Layer 8 of a small transformer language model trained on English Wikipedia (11 layers, counted from 0, width 64). Numbers have three digits each and are written without spaces.
A neuron adds its activation times its output weights to the MLP's output. To switch it off is to set its activation to zero at one token and run the rest of the model.
A neuron's activation on a vector x is SiLU(gate . x) times (in . x), where the dot is the dot product.

Input weights of the MLP neurons that the questions are about. A number n stands for (n - 500) times 0.0035.
n18 gate: 576229358312812538550452549387561399547660293727655544594524386489712207562491607589457525525516629555533672547594380450537500611503596634517650442565450628433660336615473462305251513495435314
n19 gate: 600462511388605388533358446493527529409624500479790568317538191611742519726328453494724632634301360518381472505314402494437642372693550369692490345452499422718224509426654420363641332374500495
n27 gate: 583416566555576783651330469278558642475699474488676296604225779469589221302708476582714699543527562552337708478491324747429400527749336745541387441632432546334423307430512471384281421436480640
n30 gate: 601278467401394424293524608337373586774374507614365484352396593466543580396528728610555691473322573460319519491422772494452623440391502676598355675652574590465210570272556560758567549380676535
n52 gate: 463243600613511379650480534395625630308509737299519588420684326510571569490648689631298311505468401264550468494747552607408460435621746713649258358512495420437372537373371497676420392388071652
n55 gate: 593474344499419578729697550345404362596429379403521652423392447692453394602322708362482735373542487401222509670566524311587465470356444597702299688437842621401165416372398390571372408626418359
n59 gate: 269481105319482352528594707571466531455467667749416493501449467362464357653354481234337507482124557470519476693499334338345401600722500832602605375380430334387650525368378701460555418541453499
n69 gate: 513298566604575649601418274590708384591511451429540344531595412691410601541291407365413589382471248543508590540441405381602411331552526455558244388369454558548357276605382390687719385324479491
n72 gate: 254649444562413422804584631419556338347379566233697422661373374307724379535500757423451645475434379382429433667193616736595499319553379289464759532475398634530653425245355516449508504598625597
n74 gate: 458593266575517435594361799529404488515655563535601611643283665362342502621588445655576327603396502616492687371273441514762567519466266347472500409480549369377441430518531412090447481402290544
n88 gate: 391452352644452639498365734615312639805569302443461581318456588395456406607614354564433467610382312509610354593539216418308642393486345615513420338655417351324480351464458493408369654420544790
n90 gate: 580360241527417280397363519492481418626563308422603571461442446545295627455539326685383429584684456382401720602553376413309585489267519318622340768639425528907633373407474626380590697462727561
n97 gate: 527317602333395467445239398713629412552410438448527727628722337602386541710398410516536561753388340395487792645495491348456334529406643608554326355276568365436641698503405521462526385597498529
n115 gate: 357447525423223386370614425425319696439494303459379497404524422409708420457587474815321633433410496634140553362454652551286395585558486347358686493578495582696755522609567497408714460402517466
n116 gate: 403542493416490303597495571552294415336348391322673560403591635122546359477563432652488359668593269349577835433442219377737426629358711504453530531483477523201497639552443604639377377462464349
n126 gate: 565495456498591515411334579431737562375660542510455526613439636380799162284268625553484522652275516293516567448608443807556394562537554744414553306384583506615349469315576550417418609340496501
n18 in: 648576580150413536463429358574494653514539690501579515457388541552390670600738472537461548447437790463673645449640676541710438423722520582615561669617503576487300351461421733562595330494686710
n19 in: 236600571435163549396609469428391562493532219508414843568348497443486554501147508547466373398340459346695726401285803499340508494433573527382435289313476525432715474662461247210369583573417443
n27 in: 724295798756639513640646456109668546406443374339498313583715412435443245513580600420654465504315612472319456135647435662418477476686257530341621429681493557388376311459379541275443488354545371
n30 in: 530506549679386365434907502406220639550517598430523690304612657547528493341526373461316604456477382522557442701489622577699421493672279136379614395460684472516404543499356487393570744408726655
n52 in: 619420516477543619409540324338436319493630358396783429718341452567377294681187349732505635467455222415461396691261415349217472541485622540525356431592591573566470404393237582650551321433474337
n55 in: 466643353325354546462488431312708431446743622305517741487527220601361603753466638491597444347383535678369515526716453561512345392507503581528426463418627526545414431577804514630420382508464592
n59 in: 753433739600504568409507258710437814858537620368480842217685610444599462593695757552493441641349372516494427497629480705500697230699700467105303611514581682289467302534397645583745521717401431
n69 in: 362648562695471581396556465624336318550370292305583606446413541755532423823387557683562528429971656253379511580539681713424451459687333540412530630513292649540500751283516507605637779471324346
n72 in: 121390389708560608227358654622317381403454463481557533451651132551478431614338246559269452750358505642552497660715588504581464358485611564407497485574589555632848466463485405427384577552476314
n74 in: 534437646353431588566533664460491471551688461554524818348399460228636691230267466485605251589476712363428394378383470546691587402441463765511471316267311410384523609325375530426642463474541597
n88 in: 626330518398376429528417739823425276485563333487415851485333578677509479414404282240558740572766514512327284573581500537350570584413316698511614632518393626643379521616408627495524855532703568
n90 in: 456526329451367606140567293591446725750392584448550446387619427480421420514513512746738603783582423344429811448669678674262533533314520633564360664523661560267428321355561409513436496299546387
n97 in: 595574435697274573429289338370158520627571247499533215435560669394599443275527743357559391448616307482520672392335385696663497303382563522510720575497508667434542259579617719432220362460547630
n115 in: 450521309523393463325569476588757467781426572531214358514700546364323678389312755578530542526088671358345561668411599435401664551540663453249483823621833551525488507503321675658702526197468467
n116 in: 792377374641460551487523486183505386534688457538573499532738477483496735456664299491531765526561564449398490359433629365468979380554505191601703634635523558585540377240499483428570430458741665
n126 in: 573559274537542388311579382664358480777286533426417589473473628610327443159370554367555745515471435425703482259597345836638338508548749592537227482261370416483460677464542321417565675329577657

Output weights of the MLP neurons that the questions are about. A number n stands for (n - 500) times 0.0026.
n18: 285667565625410377492281553376590777448433471453378444600467631458410609309454487500364531447398250629472603314538539474501611589562322401612346573438630458601242687357451652532388479476661623
n19: 630705535260587367737619456714504572481523809642571437447535847561266332316361618571426444443413386419343478494649402464673547684656309606839660593626589629522428637442509523655766703723552571
n27: 614399750574395531548552691429319467644636311679361357395326498575465351498543449509324471482690313463656740447545489430116420503420408343481567020533532652509528433525658340436484550650392327
n30: 486377496429586383210237370433722367588559443527478524622533816408442513556490316690667492524518370609400553463531544528466516288549416590629424617242490661574469624391494241763479319389259541
n52: 383497329608490659608596645602543503635236544429413646532573281410454702480552326411321515686393487668523380551476666624334438437392500362388582484769449589497737541411442675358484624672427416
n55: 406590588729539576357550422456464512562489358553835522471282389463441554619496286672537325539507503402644506418648903568449631539476443372512526642581486466422747662646734445578579513503389582
n59: 420599725490809582626539457442559352617766680409617617463391499284353232507632648455604317637379683659480490430640377417247348274589584683400383404104420319460320420394424445580709652534474409
n69: 380330492579363494418533710388406469440326381421755566474397354374496620345522445476370475528414504294535366521439381448306519771399430643441385519404662447264474423596632507410572462636728610
n72: 528691647631322647460485397688217463318348312507589407787534349525612377407624414529433554359474809674473579219466739638300475491461674492480307414624757418551394468590609766410760358361389441
n74: 557476692353623647592739612514660355582530367439602413321622582350491651310409319340361698641574517326441566420262598362363588455554571640475660571441802369578698393352462366363542607460394634
n88: 542515638521519441564569260677551433309458483617655274350363577537347283743396451475722364729598320721610518553687443446301770730319344536533437501614620385486385610240592563437558555566507601
n90: 548193574558486545745477513409539640197538380400328565472458269515753331661519679169534572539543664576603338590532482543603606410664701243200574474641586610509335634609510447460601374512313416
n97: 502566590432378282552586482602562434481860592411330506434283752434313647428349436508431604692497383627577473521503569619293708683488542521529431434518577651767709508570578660454488341649407503
n115: 253466547364457390327261616504611516291523422464491564248440627597383563533595337658346308796269280541581757444490690342072602466526447463327567469435486650319796566436681528771632425428460577
n116: 485470366534541291425420648447347510402640277528440753640475456401457647637299360292546597296351572251404452530477591543580455689519447567559498583316492425522294579519494287622309283501460424
n126: 648682305442602572324523503452478440439298717288416679649447610484334594499478243434561381392403575505442473690548440499522574500385328516525695750374378545580328447480585306444465279561406636

Each question names a token from some text and the token that comes next. It shows the vector x that enters the MLP there. A number n stands for (n - 500) times 0.0071.

Then comes g, the gradient of the next token's log-probability with respect to the MLP's output, scaled to length 1. A neuron's effect is roughly proportional to its activation times (output weights . g). A number n stands for (n - 500) times 0.0011.

"ati", then ". "
x: 499535530377725482414736429427403515364447411677577344431650568615503644444403552664490556404421585505572484471634518447424587506209453368260540491455804627877539506293392389490486629628526282
g: 595592613566410460525754441581592504502629571538371455523521707426538458524368471348579569465477456267301498477722627675292314415602689344503385256570553517408526628386385422442403506553380682
Which neuron, switched off, raises the next token's probability most? n115

"Be", then "ach"
x: 525503318591467646424618685404573504723638483668626542497665648464675608476614623580629435408514526469400490308508551658681434507361420414368628414568685446744692617373372541657626688434523724
g: 362486446643453672618632401533400330320384535440372566387462635495684500635382726605257452532622498570551622426608371376436571519610664570632407469609594643631602697377434338566532547422300550
Switching off which neuron hurts the next token most? n115

", ", then "the "
x: 595446484477811550579537671485510542622189486583747536454542325656597627436504458562614521701423524386474559530629459440329513279371613408360636443599455432516466587525312431566485497411476581
g: 514466729600474652647633598568551396596481403519701274613453614311442321364514465568538287646541462651550398337460639609466437415459533371316412554654406547703628629568405657559575421359612500
Switching off which neuron hurts the next token most? n19

"Ste", then "ady "
x: 688496303531568609418557618323422521688553620504535694442551622433546656471531500593612252414680470434355426393567448463627407557384456324385612310530633569580600593414435527534601702620312720
g: 397470601431488402562269623408410309534548456584247741542394564460451460542665250641517611524390499515390622572509588386425491484270583607546478533500540379519380599661628440349370562276263509
Switching off which neuron hurts the next token most? n74

", ", then "Con"
x: 473485438472739440616601596508585506592232447520734400428627513651491536342412485671557532649551511499463443536631540638305376344365688437463539357556464376510649571508296655567445582425403553
g: 416474378391568528249571526655658562492588384455411459366440300729476509588577412458513514321574474509327677463269566425599664426387494771623573505492318453611460580778646495570402435551569472
Which neuron, switched off, raises the next token's probability most? n52

"England ", then "Sh"
x: 588317574511603512439493503476422520664292472591683525292641209568563565676550391481688363377408474471427612583532412502419378445321555591458653407392410406596284444536425464495465525585445441
g: 416564385381428631375308572636666616524399428509412476442468330593718412430336630608657560602488519602459443442262519404641513454234423483645561377812600389443673544635377478451479421447553503
Switching off which neuron hurts the next token most? n19

"ed ", then "people "
x: 473438427510729513478555570568525553745079449636758381465514279534507527450455424586673414522419573590390574472619482491464404325427533485417594441462451422503533600399428496652325559481490585
g: 162397548411408415731503434589464417281505474355379487546471399418510468495479686467568470587529508630256412548499530430382215647399473451573351589456326501598685453526750565431344514579420481
Which neuron, switched off, raises the next token's probability most? n97

"en ", then "cont"
x: 530411541530627459446506442637534500645283474561665493303500230719597579688522414518640433518469394658451517589463557461467429481341459494437617410453405332569569511379418657500423436547354423
g: 460418443568576536611662547404384566638342495553494452674255324469305621357437341336494516437308497539550496650759328368467422577500424580480473820529503585521538584258525616620468413441542579
Which two neurons, each switched off alone, lower its probability most, in order? n69, n97

"N", then "ig"
x: 447743422460420583575630556464530602593408520516743479476512458577704637588604629555641592448473573489505423456495434456566403441304527341513735316318865494534561375542355550571615527627497863
g: 645568396407483631461635495514447413439630613488391554555570764662539726808553623587511467540591507754639281534581529481691512815456593565530572462537460356500457501659484591629496424480411593
Switching off which neuron hurts the next token most? n72

"en", then "-"
x: 523496387536742619336578539548566430435530606669568463493593630452543432378552425492556537402516627487615535500502681626498567410305463498225591413542585520522624528190438529639450277553403543
g: 749471355464409559437375433561469523302376511366541517573473248588529596567603667522551557434622586273644640518683529408403509368403640457470558468422507705421658443439589577418267710671471671
Which neuron, switched off, raises the next token's probability most? n126

"oy", then "d "
x: 540472480578659551366457417476717576555566416514586552311611421710457557494575558515396453305547436502717451403548662452585346646346368356201474502537557415505520579356398476501393430584585496
g: 410636558559380592632497546393418605497607325689406430593300588367493486646626472579559379439498528751506818606614541485738587346573419388420290374508473435425485722605569547399605432403497419
Which neuron, switched off, raises the next token's probability most? n74

"their ", then "next "
x: 524341306440616439473606652418624437640094516683641552442473305633527471454520496337833418314406411511366640490629504418408401434318513575615552403609401403417567530462433522712378564588460537
g: 061546563373530431655608495498443532584553750511473687488432525454468526334389560501434598407463307370488457487400374659514504701600348531606472203355429423424362479507524386479490601424453403
Switching off which neuron hurts the next token most? n30

"O", then "tt"
x: 407568332483320517369534541339808641524442472615732484536718469633671543430530490634595673228541580534508366521450491384561282508338516293522597464534690525693574499470400628615514751482472686
g: 525656534410434375621527612390434598482631439553562534574459538549688464515312367524414572522320576737438618517502394469642654591832495562291451606323446470444592695650666667529404478290535415
Switching off which neuron hurts the next token most? n115

"erc", then "y "
x: 599517480359673642458506504567364658610525516615542527363600468700670553445574460411468415423622419519577362500666507637496627850320377402321474484457673519436473489426436439794598403705458494
g: 627449455458512598471403523363377569448379473453174653493567602460407377603563390693344533660611505581529668523521393461245406474467396454573679580537521408659368649407777442535450296638535623
Switching off which neuron hurts the next token most? n30

"people ", then "br"
x: 602217557540838572435414515577389583753263592429716554533468482575541579417586361446591386474367391375500563515601509405318423505411528544359603440464454311591488572479361472671351647455302501
g: 431608308534424499395335640187516615442540257613702464430451387503535651587362423305470435446552512479505404313531513508534450544384542494671341497653606619548676676242544643350471466548485455
Switching off which neuron hurts the next token most? n52

"s ", then "re"
x: 546318338439650485434560659551526543631137522643651379382455202724555560497406509443793431455393433503359565484535417440507438423376467554505674382559481414512465591511481563714365543510379505
g: 495461325435623599647609485457308676608372336524629486505459426441457581324280262318427440352467424535684460592809391413539552481615484447356371561564619482530359594505396645571408478683507618
Switching off which neuron hurts the next token most? n30

"\n\n", then "=="
x: 472154451459791479540617665470548459608500420468701373455600515710596719477394583599766503583616496484473609484603426570334410411267613456437577495491372304558748513905432627557296539384414474
g: 593374493564507494497764442426497482366515540547165419663536749411579535629298490315645590528541454536488516406631396438375236723391414522470586459422693507596544367494424410606357383455431475
Which neuron, switched off, raises the next token's probability most? n116

"and ", then "Gre"
x: 520444469547656571598557585494474530698119489537834439441450305641500531365593493629619424552459445413416493521638470525306482419387629435514514455602585383538557558469361478638510441394544481
g: 391584489399448454338466606589462429485432372500453487330751366582644496570496603553522574533532596581419627460162413456373623290552405455706566507607395523445758425790524524354440539693430486
Which neuron, switched off, raises the next token's probability most? n90

"ig", then "er"
x: 543712434492489731399684542541453556600553423687647545461578400641539498456579571420582592481646579758696416461659461438572437479229315427421555433424535597558492421338447440709346322681591529
g: 550516452668503668447404400307495657485490389394469437497552691444537484686286525191533439687649442536549450626486532514425788589544638325574498496395407382524459678575324476759413489496582552
Switching off which neuron hurts the next token most? n55

"most ", then "influ"
x: 533376496467715568508427584550426560651104410692611511479412394640496615299480464451727483318390599472436499459662572399404399607415622442524635445555442390538578761524454600843430546505374559
g: 385585559539519510436438619520361503296618385462492513532423575333553493357236645681452546750406379474281538429423536370634484848490482616540460733385444491526644449602572450450418315535369489
Switching off which neuron hurts the next token most? n59

"ribu", then "ted "
x: 470478402433757584401613457517421771501442273624614403417588709432459500429519601519481418423362536607636456501602391731542497509459429361025623370495475327437510590564461441756528600448502503
g: 346638511466497494606573554571466500301453576496660468303597529625477382579612629463385512416506650531460431560537530297675487371282417339601720437711612559434367504277388401462734461319354389
Which neuron, switched off, raises the next token's probability most? n88

"sp", then "ea"
x: 665587402436460606590504556340262572612450396689657567421443760625495536382465455514556346241537536393478365479802304542501346606304434371402602524496658456602743460720333361761465520452384746
g: 498654325578411635628441416504533434330552480481470374552703542651432597492577591497516407706671427484220601485581446333652640348763694323396586428513560415494564431414365382306419487429596441
Switching off which neuron hurts the next token most? n27

"i", then "\", "
x: 455551427441655503383528430563369702482623428546492396435594463437465468566500442598566489550660344433456343323590615535507587395218445397363566536566702346629444530331579416596583557684434540
g: 449338628567428405527584317559671423471772643526482414501289556444383575608208642529335778597470501459328445529560520648454413486625568596486429392709515487483593584480502374402309459651418577
Switching off which neuron hurts the next token most? n90

"ol", then "in"
x: 569707516490779458366560467511415455383574547705611496430572558546326622429603291444380380573375536534527410321775531607663408494272500388219588444418555492612316548422536602570448454547470552
g: 612427584476538306384701805328488306636293564420728628556704512470517548498625477571570392326463509346421428584621568353518468407482448437627666473560408646529565405557447638494507291499575651
Switching off which neuron hurts the next token most? n126

"inning ", then "G"
x: 462450505483759571536534647501598393770060449613787381398544479593498433361454412610751361505489479548554514486660457534502332352355558466454580330561412408425519626426292515620391528411559573
g: 438455314480272371353455410398500594432460502362558577353660342615623582627362545784495683449600579409442576533194411522421438348474481564692505477421506535404355380677615621419486439656487394
Switching off which neuron hurts the next token most? n88

"6", then "24"
x: 620528527536607550735475346324581521508531555705789579401562420549498443392687501290626535509643640522389696500644401579376415464485222532366559437530569367543555383339469503689460526636461667
g: 301490415511391530535312722573422562668373617311291465532597301826478367541503607731491672385445426425514594373690431364541592445717509534531582514478468446586579508429628461479524592404377498
Switching off which neuron hurts the next token most? n27

"in ", then "commun"
x: 573308490515746579498434490568403487527306479481729471365542415634456736660431343469694534465445400506582561602450526413340460493328401516361694392321357438713457528384406538659418354442348419
g: 680638230426301482474409707730587548422349536411504295738316430540608483589356518496471377465478643543321628417469410436689434544406477412619436657589458492467628505437467540557314605361599538
Switching off which neuron hurts the next token most? n97

"ers ", then "held "
x: 544219540527727605496408502461376456661236504485747500445464364593575623456580438392588457443410439452502510508557521461268404536402588475311628453534463376569498590470343530648443514360372536
g: 836570458294552547555398672559620565537550333629498610478524598608506525614413372432573481469645400476633354524769510384332707606496414543577574365489537628390545544597217476628530427580626376
Which neuron, switched off, raises the next token's probability most? n19

"They ", then "are "
x: 514227502524720554523512523454359559696321480470680544331440418625461687389586324371575477484388332474446505523599525440338336475370597512448621379589507320597574549414372549605466458385427519
g: 558475565566516638516385361379393548487705719367475386711325590463629479533475472469299445480255462756265427345403592513535274561546756314485502537527671499593506419598478457532423531460466574
Switching off which neuron hurts the next token most? n69

"ers ", then "with "
x: 505247550511779564455416477528470438693157525569715497473495366563579572483530469467653412422465503505493551540540533432322448509405592508337579433425431393468506579452396514614448567432431530
g: 630465367510569538443487639709690522605470564536481489582703617521402477633703593485428462575348510367529849593692422639611377266583495376450566518468410458467488416319326482365647524374501664
Which neuron, switched off, raises the next token's probability most? n69

"ann", then "ers"
x: 616598530476675580366614491435336615640483580498537434511517393548553663595528562508353371474581614516719401587660637515452480823335491442400642485478816527440456493349328391614545404652538570
g: 273622359633385538526724396527504551345599441407277523476403323383472680415288376441553534497540375516653551438280442555467556689418502489488470432542435565310724568331560425539521733647452404
Which neuron, switched off, raises the next token's probability most? n30

"ree ", then "men"
x: 468381387552693471453527458617478514720166527599708486471466303489521460454506465451763428456448613547369586482575440402494474464416549479497597431416411380594477536391316504774381511521437509
g: 472521459496466509323403644380630478491490313493369353392564482388399623635456534394596421423542598512573535452677541402272427696257462665466359580788366623603659342548432671387556613603636449
Switching off which neuron hurts the next token most? n19

"rul", then "es "
x: 605572209464586597500661642452469587479507560522625533496675586536423642405444555403503381399651703536625393524744494564655323635342419458300676651544628492567683678431387457533510539635447430
g: 461508564352478384369509386562544354438363558192489334707614501452583748266612423631581388615618452464390535352383549505488497518625488740431317592608453522567564526503543276310549523588549624
Switching off which neuron hurts the next token most? n59

",", then "58"
x: 610556514423630441478514446279446598381335568603585318437452518656495453417466385650803615387443568580368771418759426422139679518530343467186690539752466667522466583337462518328459579511362567
g: 606737519612414541534532717577433496662361422273573531493572327707424345593362500497388511475594619439658673550695585579666506375584364535638489575406420529561326318486587442643418540356506288
Switching off which neuron hurts the next token most? n27

"er", then ", "
x: 668325523517624595343589476588542464332507493745570390446559650583508553407511507490471444582605545341677542324544485647520460618336490496326622333512640537624393524484459395545485581531284380
g: 531831454397447441491576311487429532509622368420500521511682501444636503528456564303526315543340504482656492519626562559419413528406234431419535209709675603561589575278531434513308451571470566
Which neuron, switched off, raises the next token's probability most? n18

"per ", then "g"
x: 602449400405586539564524591459711429679143518722693394523609428648479477364474368418745433343431552622437574496597477413395441485371675340503671330494394447443510560310444483761351519537554564
g: 628421544467435455533487467464469606525511567399475746469272682554416638517546451451405388363626591589587438274438433352505491333511535482560671251508705585471411566310287632492409373546818527
Switching off which neuron hurts the next token most? n30

"and ", then "Af"
x: 534484480493642584569595623565472522687130492499839390439462248667539544358552490653642445551427457449388509487632482491289448418363614454548541471573564372585545582528385497611486465392545466
g: 360704312436538545400462571732546451294538584575237473437416328531613570628475491589400507599503409513425410529450570473719617471730576443624553448410382391480591388800684581422329471476382433
Switching off which neuron hurts the next token most? n19

"was ", then "later "
x: 613390550543724573568632711532534535699164406527737547335368440589516587235534343567626464604405412404542452415755473489393529528252548567450614408588460311593532708566257572636515608467498529
g: 325482480545468436661487517653497531768495623580385691394388509638494336528445484359525756374543317437451611547443368427428308607283601659487468598587548271531449522501499422349587337265433476
Switching off which neuron hurts the next token most? n88

"c", then "inj"
x: 418682657427626498413500429610485567510571479498618453492572534726719570389465370521533457415435450662608470427639627697477542592181469438550630398330794518654480375320332457800516387600455432
g: 416464416454457476651333611436437373586344414544557563517124282347511516507381546719506362558463361469615335503389634365571459660695498511605643416499535400419588479481528399416583565643651729
Which neuron, switched off, raises the next token's probability most? n69

"to ", then "li"
x: 476389400571624754536589625460448707680199337446815398461456495447454551280587317371687402403451463436532523562476564427399468419403568527645632420673432338604658699419399574695401399506420598
g: 503474503543586647463478510630479406534653583517581621360698523697269398411574515569751656357401452643681567295511549473409258568369507436579411677583583395535445461660255517696378466521461474
Which neuron, switched off, raises the next token's probability most? n59